Layer 12 of a small transformer language model trained on English Wikipedia (15 layers, counted from 0, width 128). Numbers have three digits each and are written without spaces.
Take only the direct path to the model's output, skipping the later layers: a vector added to the residual stream pushes a token's score in proportion to its dot product with that token's output vector.

Output vectors of the tokens that the questions are about. A number n stands for (n - 500) times 0.0053.
"if": 455471446373443550596532516526455496502502462433360527532438514486532453556434423435474635459472429465519546545454515493396434470576546496486523412427591503516492534460430448503469559535446475528507529562412500550455495444488510529473546529457465650383471488402542517473570459512424562556518539548482513480509494436448468485450484506572522454516583391527485561620465455473553533544361
"ade": 431469493545536433437499523503523467519466348418413552496461517430418565550522487446477583504473465457510518584575486497695447590555425446475434483432498534485550497406505558491463540479474407504433562495561624512584466466476505571381568497468484569513400522567424544420586495516370550370516396525436414489533478437461527552494527382547520489660504398470450423472557499543605507578534
"ity": 456444438522517439467552452600546531543488494450519548622514537406422408446525606455521566414477606623489530567515395495523360393574571423462422526471588532497419556503500538536568595489511386602590481605503476498553464400440559552393509553445431468437438512436455461373518492540444624514530371463404573404609463524435510498598487362514571514612575354502463600485486448547589510658515
"ance": 410455410455527487481533553643466519437514449397449491626395587549566474459600563506419559410439605583533421566628483493710485469438510417463381595472494568435431508475507448461555517420496427469605575584507527526583441472519546584424481413466415491431376444455408553375546627532493469474476570493419447506496468395543608553603620419606470488602420375320462531571334403507490538457464
"\n": 406464561510470523438470491399492552511439491441530514459466543451467458469497495526529474518474503493480511477489571425455469466489540482554495484532504486508458470496542517403584584508504490530439467445452519574448535502469496481422464546547637460582447430453500469527490570497535542485459557524480517513482467512490482465490403483521460413440447552461497448568521506476477481520527
"ings": 547479493419667436516478514588630516474491305448640439513505529506445467455550479517514593520474441467480547636464438513549575499549389542480382489436551527440562558368528507252476487463396444601605442614488470554383500471529472495471434438472568501462586477415454507404554445545473649571482556434446410411434495443476644481465421291519496548557479401417486577575476428584539610594355
" are": 390497462477538517448428484444474461497517489522490529532450426509565521493472513493496543474511516467464533609544527510522589473517529526540535599500614515460419499483560396438554521486601536517553565500441392500441562546567499516459618471442576502493506517459471504508484420547548558443497480466478488497543427507556523437482519384488535444591448487443338516481500446547520559499463
"”": 509593510377720469343300599535560361348438480491461622687367472472708469402431659371353616517486688598373617629630581468486495553570442512541455473428617567456475637427554417468566611324562419513596487571434533503544461531488503523461463529557403471559435441408505600385482469558391684490487361485396438405643389518478505572461571305582529566522494475277435449659514505576675521531494
"dom": 357495471501564476462413468425640478385428510395345483466543548417575552442531617477437636543459596507384480648558510535595485594619580456519529648385606651437526591486580301483636440453551498479571536555494402566562543539449530451456416356462523603389530351575466598432582373533535521537602544436524478395514391414454507617585391283566598630534650491495505614546374615594537607614520
"side": 437576556477572534461369560536559535388468401477502525484488512516568531376607667507408646499441477584486427608559563486642513477618463429437386570502611566450450477568487526390513432429561492470474473449574466482461564448472540456556503495387453598549368480461547661350609430578425629419590500422592398399499473488513487422432652411563568482542451545452464575494420630580599519527462
"ivers": 461554541362446535509591463589409441360372453408589463483407541517614465396552574465539602552402514498445573620533440488440526482588531429491453470464585463450432592420472411420519551582504561586566424553520456482523481422496499546403548473465459516499484498482485674359532474565489647405495443317494537375641517615499476545411502364631639637508535406537415497568430484513634450523454
" Sc": 519521503434494478489513496603512501480496502505514455557468483475601423437487535537546496528483500467432513505450515477468542538516474492551459534448552597469527487500540491531556419456547499502477405544429534422441490528469551469454461531485521489520497518526582522439574488544501528516475486499511538503514430526580498507465500461524488525527501499478489485490476499525488507480474
"oc": 480452404385505481442384392456422466426468440481497612541558547509567510506651565460514564565447527507471455503414528523503557511495475372467478572493482530452521480576460403351523499474561472530521520499438591516542534507471545505519565413519495500476456536536498514520564552518482431417469521537494536444571519410483483567482507457506509511587483305472530479600485468455447557475340
" released": 486512640464529450404460593549470390446490403479515484498508543471569549447460453496432554435473528499418622632488499514591427369569438468471393589367508596464439618485467401405564504540571374457489509510501587487512353473415563397433516381483483585487495479505423466455588512568530537486504442437448443412602402504541534524549514371522423590468440525517452513573458561443500604436473
"c": 498508446562568566547497446514541413448455535501474491467547546441506549477574448478507592449500512456555475528478556480478479608534625467452413476495408497471476485506519513417530418523576558623457386399472524423604513582486522484516518498459496447438434550396581514496472541502561447497499454446488435517544501571434475448444458496529439518572574463546485516469469574481428474473570
"ized": 549588492408450360457461459573449474568404523456565641523426486474501531496501617458485606443478456398418473497492536501473524480505518464544455541506472557393432534414605501416518540442612492611539615451532581443550482440369613543460480451466546532460487427486490475405468449562476553454611542384463517437618427429479531481586522439501632559522582301521405536575327551525433566608522
"✓": 396584690236646391510390637546627460078303361308510772638429443431596563348516597453298730333296580555237608876543561370767645693725312437643301581228690704324563759373587262284611397441628358431699567620362577370591472443591604376383551324350384618592484434483157704174807459634309686416548415074361563370871126481463569564461558135643519532617634374389388489730337552720701712696378
"orth": 531609623486584536463574519493529417510564517471495465561577554479438468359549468511489607407385498481421429682637478518491512560546464488582516507393476521483522554392574478453431464384517481490509495541468539402559408413609484497407528450438495548531408560439514570411584410530367570443525544430499508431599485480487493658469511395479424481497471378378442465520400536574574541567430
":": 502458446512457492365541470489515495525525445471491537419449487458520474522504472531540519512503466564536477487463456534506465411490502487498529524494540524487555514512561527536499553499482623432550464541547546534605521346431485346490452427431593520473447485498413537521533511517555485537513565470471476442476454615562455444503472501511495468556397520402473512489459453594546512449503
"com": 535465527490505504516470480480574466455469514521590475606543566489615477394477607442565578461471555614471507511514499446501556488618526475388467503425391613460435507457435501381637573422673464547506435494414511460662505565442510507541570452463569534441416476470543597474546590567432620553506374330563420485502492574477495463483530395625449544505558450429512526616434522509446594511520
"ained": 527588472341451415460561555480553522511447392384509493528416463465620461468376481522447582486412477516493575544508487445542529446589489538618452485402483636426587541406526329466538459506471492514614481430471543532597471466566440440467543506511388528488434454565413491404518530580460447426485548466399420406595474489509623584512628405445589623559568406469344460663392473515459469572388
"y": 601439494493523491416508452559535476410516496478365466509517473484446615544522504537487612541507524491524564567468430557472552602496493523565524491492418482473453543522589479471512518481526591451503554483581520521499545490518603480511607523474451465448532491596465484479472553478496578527483444606366521417428541506486513405659359563480562508426490423530470434527516497446438518512450
" ": 386592702228645370504390627534631433021311318312496745626427468430581570358530625460282762344289551573232630913564528370798650722756305430634287586230701692282552761394569249281617413468659311442723603605361572357589472408588614385369513327348369598627494451490173698103831495647296736420560433045365563361897119485485582574449567049668500548621658387377385470762320557707715720709361
"ons": 598475569507566377402426500413613498513476416537635540540505481500378402490450486516389655521465459568471440521601463464612579541570494534411435578371546533477388591520535471310585520609446502521510549458530571530584489518481470553534582353472556549434469461600455522459591523518476583537503440375476536388667491467408543563535507390443493491475493454435528559469499532567509423485436
"ook": 510463589476520509439302486530407486459519501520524522510409551491532569503525536493524606461402517490427605541469444513564584491546473345579405556466602567519483570576589532454408490541592520506518527548513501516499480412492550455493476430465493532440486496517451639443659512518403591539535517534391438521519506524524541489461571348513611550480505414486432471512459487521474569525404
"ant": 516451433574481449479469647477505462461562513510602492525517554474516402476484491507433608474482491493495432569611536490604476504416448461449457544389503530477477450384557427505619545472435446526538517513418512559567551473438536452431554547433460465494425453494378470417572629513490476451535512526408425487534524454549584616530626432566471458570514418435538437562434516572419499462486
"ents": 440449491399474436388501568427592539445365438414509497564511418459464482540421542469492602490451432473491551580418505544597479584512566488569505517418575484424506467558466355418492523465427501584483484474467424468580562531558573503464540337439436478432506461391358510435564532560523602385442426397395383444507456440589569648548514418525497622612531387430428456407470597609535548537435
"ier": 499592520512558430460515479479611418455564415521533529563504432411459491412480531478373579446478489511434525503382423508485558553550430469523513481486473482478505536389521562514545458433514543491448572547453523531475530500435590451469492506428427548532509441503567508384549606506502615434601431516402488494516482458453476448515507388484515472570543357472502464665463549524568538509378
"ival": 456596536444509465521470521588501456355349363527452649470525576523578476436440515454496585475415544572391597638618460465519511463577558452500502510494636484508555582536596435414581593509530506575441499643529548533505423391554542416368513513427390546450482410434422617451611436544403486498507487477487466405594451459557501637540441278516489545563580404516381559485529544554451531428404
"own": 403592538388389457493571510466497428521393401395455465500426492556583634431565473495439547449422514545484455697493584483497690521581540550602473496474429574407458560497469481530383507553634550513504585517539486595509417532449410449503629502542653485460477490476514683316474490530526553545501436545482565434503484461384466677475482455480566546561479388384535473596352516536506527607324

Each question shows what one neuron of this layer's MLP adds at an activation of 1. A number n stands for (n - 500) times 0.0011.

n148: 537405665490524588483526450468499458442392445465533459531532583458499593483476459548480632662515552556559456491615532460464422561528347477463563544428429452628556522500486467513542434444563445474553519553513467494473553474499398377485615610516409473602460512454454486561439548093471474562537452446638433476439536566599478464377442563645412512392552472514497521514488514475477612522640
Which of these tokens does it push down most? "ized"

n22: 482500571536426440563497561527617535530554461462586443495394521596516549486313410448445597532436478616523523549328465440378580572540553529595369435552501487295460458494460477630283548569413454488316525448495591446466479560509338665382549680631562578456563428466483496605577530400517340445536509476540646503587579479530501563565587409478462439394635328482417497604417508633471490488463
Which three tokens does it push up most, strongest first? "own", "ained", "if"

n107: 579360475421389634465542348455550559334442490423480486496540593496532413539450571388584390534697426628694491521394401582388447508370444409662554416510713571768525519534478532420493523470468501466464399535498678376575475615452543479466441485509529480432553597294394563433450385453466443474475533611549560508462420572449615413626470563473454495594483667378633522528467437506541458633576
Pushed up most: ":"

n159: 575453454533404564554431427581506482517377476537543559458562508560499667427635472491395510487572476389397541401508475377539574409467502507533463504599405390517660603515587529587493593596654521423428611526571527478458603460598536637532513494474476498466536609447373404523350582596522352369601554485619570440567563465438523464460471403460530286503576492512389491461423539346428499493493
Which two tokens does it push up most, strongest first? "ized", "oc"

n238: 443464425374575586505447540512355617540497503695523421562579389511511440591492507383591473415225569562525486550306599485580514483553583666524602520362460487521542494619525500464361567530490567456400618385527497494510545487362497511613508510574540473374564433393384573306523525572482557533603477424460529484506529540593486506524503458409482350462445418518521446531486544512421417599548
Which three tokens does it push up most, strongest first? "own", "ents", "ook"

n223: 458548491498552508529445623553597470380398554581615606536433515560306493578381464524575587458335476456449474583572381546587476425386494491448477476463466617469670453647595450487569598519498595405386535439663549548528468511430516506457432465540465563407497475573355596489345460612478431470257545552598532547514460486635541690531484484498507538616561599546408448404605409566571550523424
Pushed up most: "ival"

n10: 426451483449595521424435471646496405662377620408533641475467540521535346555551596583458407357419439367532566507519419485539600559544527468482448385464378447470487518439405454405439575447487482536463551430517530477425599447464520456467609500382379607445547440582421448524539591282512482509523514497638467512443480487503358576439430569393455416531607514483495526519478521582416630485478
Pushed up most: "ized"

n198: 447432532648476410534500491575360442530310595607529444422499548559525499513523535545495513527743609379365455480557548542501372442470444481506446596527466479447444419355497551582543536400435571619558443457551438486486489476435481470532574476473610386452441428537481330385567493456556619532553459499410417486537551527535519480547574649441452430615453487513638446445422503401443439567506
Which two tokens does it push up most, strongest first? "ant", "ized"

n139: 492445575427504493482576403561418440536584554466555670524469467427492440435574547501632362463692444472511496425360492449504421557585583494505543498526484595592557437551447545412576472528499603563473553481383534515614499495573609633512477468547468551497457516397392510400434590448496543428450486409522413450362382502620551453486491511502513612545374518463515584470511503542381472609525
Pushed up most: "ents"

n108: 702385459389392456438603499533518492420557480447504542541307578476523632515442506403463448497506496514615437589485441506490516545380614560539537502569589605476788632536433503490471368555475517565339581529527478440395585493469595447440423631600538489455543555530689468463659474613595438478525465466493436523454338473491409557512492612416520410500603623461452490431507457554560583723623
Pushed up most: " Sc"

n161: 554455459523496601463497517454565494485439553511643483460623473594479427455466466651374522517369430403286530488483447431715499421640570394348506757386356598632508466470623439441545653575484545429486556597309528518599473652475468538553537510538491400552532513434649409538423564413425484674611421551503600578583658426470446450600536543458434275566592412524385469472410591500491414425472
Which of these tokens does it push down most? "ivers"

n228: 487464502574506415606562437563517694576490605666620568399497538459509524424523493593460551575654500519608544582567544444478574449609462532491546532603417438528514423469493425468452521593458627562585494462609535454571554621583552567539513540479530549589432528447418509415517579248460533544501547396507590439607466438481571455453425545484429472608439461579436532470490465510442438580427
Which two tokens does it push up most, strongest first? "ons", "c"

n67: 452497499434637493682473553427534523648441471413413603401518607507490568449539573528519603435515470464392470466510478359501632465393506593361498604423510576616465422499626585594517488621553304547481514595560441517467467500566582369469490408501517432421611665604561561563405340379490529589440453561617530580607476634401455433492501539571442518509548700562536514511519521452491509548547
Which two tokens does it push up most, strongest first? "dom", "c"

n189: 534538678522613400470632475515576491287414446390585517566429518548418560496499497519642654485596448545347551410569484573428611402556531479435563524562684651248468467538512595474563525425634583604481505398497388450466528459584460330423493570563504594530508514474548455353457533660524613437509519539554549506566489566408409589420647452593458519512472536585493485557583574467561456613403
Which two tokens does it push up most, strongest first? " ", "✓"

n212: 413410486525421512630534693548539481441385559485371542363405474370555575631445512450349570482314519553431462479469458466541550435515469501497478415389620469383512573450509426440416427550412499485361602459532477544517523575547534565510492458546414577506597397429571559586481553465504439521417578651594485468383575480442438428483427455496407501450409440331493605530437314524359421413484
Which of these tokens does it push down most? "ity"

n144: 436393653549438448505442529431505453535580510602554529454560417484596586575380534604505186558551586485604546523542507445530527519579594482544375516430483471631415655443511551529466406494506521569342552478514475526477428545616583608725439564507596483583508473437500462480512532537415595511498578510558401454578441482580558525674630436529349433527369501558511538514532409566380486374609
Pushed up most: " released"

n123: 515626679425532415653502497545482566536525615497570549549623462529442547385527416568488672525416570449646482468497530354503548584490437551559513580505510489564580505560500607460511487492366530554388464516455530480470467380385553424638382583481635380491636596449182574595460489661530482489378435458628484405358603463587468540547354549539346387549575409491411515521448533610517459466547
Pushed up most: "ings"

n88: 591378493384492567587569640543585438269466437421515418561549501349445493593499442459411556585426446499492353502428470605578518493563447491559563574389660575525397561375580403466321536431401503520377388424411524555526517474364609451481515514547507554429585544520606504542473553482489421390542591523597615259421532525480517504604571457542557498299538409533482436599498607524619497498517
Which of these tokens does it push down most? " are"

n13: 410424473451471615459585454434260498497523483547445599505481565462492546404515563429604512405628412444425437508507394418530578506487474454485443597433421462527571461438431424543586453348438498454579522484591489334578580477538488515465563441513526367577552528467464483586462591371547411437552447520473611520388534442533413576561470621505458515387553503477421619443498516468512332473434
Pushed up most: "oc"

n96: 569401587494498546520558524536469458527401515470597413554405501694582487307479518503478319447631509449697468567589529541523519464436628604624536489560463514413365599411428544628554484421559459464421437511491542429566488523495577520331441497329540441379413503506517561286597482612486452455402573498491522527489365565525498576599573507460570439470535700558643543485393442443369450497574
Which of these tokens does it push down most? "oc"

n253: 453473446455674605532588656657596544573563521521376503398568631559598370484456541588452570614377595424534570495523550625513486554464486582576508657678464466552607314514446370354482600494548519646503509503445543497634409479456471498444497645483396430416369451434548636406386669448526451576602529405567583349491433511465501381431489439568443414410456387417603412570511392428418423452542
Pushed up most: "ance"

n35: 501616403612476444518537532585489494441643558648413537476562427596282483433610532508672625565530466530590486450555646574488393535454529563517575412563537549436596422480608306441433482489577512606568481622402480533504479446491476519401574540526389547555409556505521433506491589465476532618476453483495361608587632524441548491555473393575586555409637394528322386492587596471480545465348
Pushed up most: "ival"

n197: 448498570519552529538502481549607432390521631631579483329586429505604570545407496426599441631537458555438527434497541428495521437563455460540414287546544480517497631482485578345481435461502472354749417431526377506492480555482415577640448376361458555607359465638402492502587596633535433507601623529559508341528375498456463381533466573546489545495474575655587549416609423369474463559448
Which of these tokens does it push down most? "own"

n243: 484560629522490423652524515471615425567489528423351533468462536498452596431558548456350668521686544488662523587588487437478410559538543461456534391422536475476489486479465491434426524470454474519544546340535398565588429477520582537513518569415475574399402523443458385503681474138453458508506460450534502553486528431336459532347437483491565481482501435593536503524482558393492477392469
Which of these tokens does it push down most? " Sc"

n0: 646489582461449551563516488545623702607432441590466455471442581694505520441431441590420686432628589567440593538464460440544549479490475427417490574530407557384495617411528458577482418458497504623526472338502306540496587526504571452561572417603463442485420563429456528597453503319583462597540616542488437439472422445523389509604516658427446562498507678426413604447451623662564426529402
Which of these tokens does it push down most? "ade"

n46: 462563566537587582656478436441582680553509530626443609528510369512440484404403373650431351544498588512543470435561506318479540555508473656557392526397539365473502483494520608632573565590557459624518517553506499507496449466499474543335429429517475451480478345403408510318520433441385514555582427490446372572494588471490666618462524387535617499627480563626517492588545480665458516473464
Which of these tokens does it push down most? "oc"

n244: 575569546559496395476488506415449439502604397463579476356545522517453497488454516390595659571544541550470526561484523369489488460444369611328431409622638649441461452479502448581594464497490541461603578580536544513462515558348557407391365490389425498449487612441556401645358473286432555490346417497445428473452458475526437506472514377413543429235448579461444364553561564440361615399544
Which two tokens does it push up most, strongest first? " released", "”"

n5: 507517579583500532420358486479479289525407474571495518470542354549574443551435500557413628494266597474581540636605442519518432500526535422477528415290463506550397580421587336646693527511536474515596489505445586588603495325540518514505413383440538383494433385499542554473623353485456536501405516448525457541451693626391526620520380363534558509452445417397422423488421558516440569646488
Which two tokens does it push up most, strongest first? " ", "✓"

n207: 443468437619482644436379508406425424501417492450648465569471413578413540416462538478534615511423569503623501387487481357497639480538493534492433332503451568477499516479675490465513582558587310478599629495472498453448485439571433401456435502502473440507489596497429422334631612595479474411601538451566568565494498575525417474429496508509542454458464586497498553468505458511526400608362
Which two tokens does it push up most, strongest first? " ", "✓"

n209: 711518520449416491529493612491542439556421505551422575431525391533561598551528478494438550595396575498430567623449566542551393546477492639525496410421589568429456492662452380545465476595532440460362511448665392358515638373542455547596413668450588426594451373398718492527452481396498638556562447592340566436536589465509476463485525526475451442593505559505541422437566453628483401597492
Which of these tokens does it push down most? "ance"

n105: 497410436513459443427580470544491549651434583546593473510492346512461337556555508443471403603528556619557502543604422565620522503448543544476623541476432549579425517483450456651531369586504549594518542501409542362447570402398445527516325526553574502537420644565573611445438537628456667441397516328481534546537455503490470391394497557589707607652422516447363509528422485496625303395609
Pushed up most: "ivers"

n167: 470546421516414540484507513575362573564464602518591439515599574514385570369477531449522532571625522499603402532366538468457392492387443409419532441448548505607597458504470537490426643579422489495425526533511432497481447377536390434580445508431369530542433496481443411425471532496519662403508528577506532421574479334559478385507552484490381495757356386638448539524669425556604445576539
Which two tokens does it push up most, strongest first? "ity", "ade"

n202: 510463382464507686466563434442465414532519463503462479631584539514545455269520485542468542597504466478368517406434445565400519694502481566525575376549552627544358535496616460497564564491614609538573505490508581480484580520512501341488523392336507564498470567459505547480452526383516479588553706385566511543466424536478658409569471405528570437384382475512509524530555507338350634449548
Which of these tokens does it push down most? "ade"

n1: 486402267429557621446646470428435522560482424497480540540564491495604344502496522445370452496515443560405481539423444573541526484496452508559407495503548551457566461427540446503450469455666433455480579492448643524392510637548678534445607457573409506527565522406441524431408612577473512456560347398488376562315658575469426479572404447543461487540759623589454467373563473479342549552437
Pushed up most: "ents"

n60: 422655524433569389451423507422479540467514401505302571548520443405395694446550560476428611481608550448424712502472469570445513480631509467537389495510462562620547474562502555547449460421539551540607494454600489568588563549486482360488460449551439489385397472623526481648429603428514504515405415449500475523539684568662547513484370565409504502435361512437458566464409379400409502498504
Which of these tokens does it push down most? "ant"

n116: 443404460419586496393537422587549602638462511433476499486535417565489489621400455468484373360682521573453562441393496485564422403396569490465413569572546409364545471441659525530486478501653578411366515464601574514446337451409507596446553590545472519631455486470445449313382468436601567424551467512563497492615638501458439483463443298587559462546506598540414630429483425433470524440502
Which two tokens does it push up most, strongest first? "ity", "ized"

n155: 390549471516500517553599473555308501504487505603548468319428298615492498503476340618584646453432533451477485544581357354446445488528503581556566403465457513566648380397415524519504524417498461490502654451495627615421586575437469460550529415465454470546441464451289533513378607232513531304488482520532516533481498473684603586526562562566410601557466415450534545500465379585495400512443
Which of these tokens does it push down most? "dom"

n180: 413510460534565530558420501497542543519566504613413433490362459538363515436495424389545370512614418308403409486473520442441451513538460452407550339498561532492459640405377584529583531505571550501467592587533359510573527495514540528352485480512447549362455459535658492336621434289473527472411523485563525397613445506511608528319478534525648577520425567502377486458602542518477407418553
Which of these tokens does it push down most? "oc"

n119: 380512433423436484425691474498557512571534425396463417531443503553493433638508538498498382597549421505453402549579441492468475554415567527420501467375599534506435497621499432582617490419555522219554647626332562479639474471442572389662638546496507577467461718456500621521512410528553501462520362595552490514675455529458575565551444543589498560592515520641454385475617517338507569407646
Which of these tokens does it push down most? "ings"

n6: 463423457557438547513603567622471606473501582445559421393525517586553390429397362514473489533627423352565483360587497472575533426390375534525542626575487472467509444471613387566559505551576477481521519411484506513451597536565503609496413615485509507577464452561501370441598489482571365548540611650631476634561616460537456452586480412518464358393534442408684445357386529523423445358427
Pushed up most: "ant"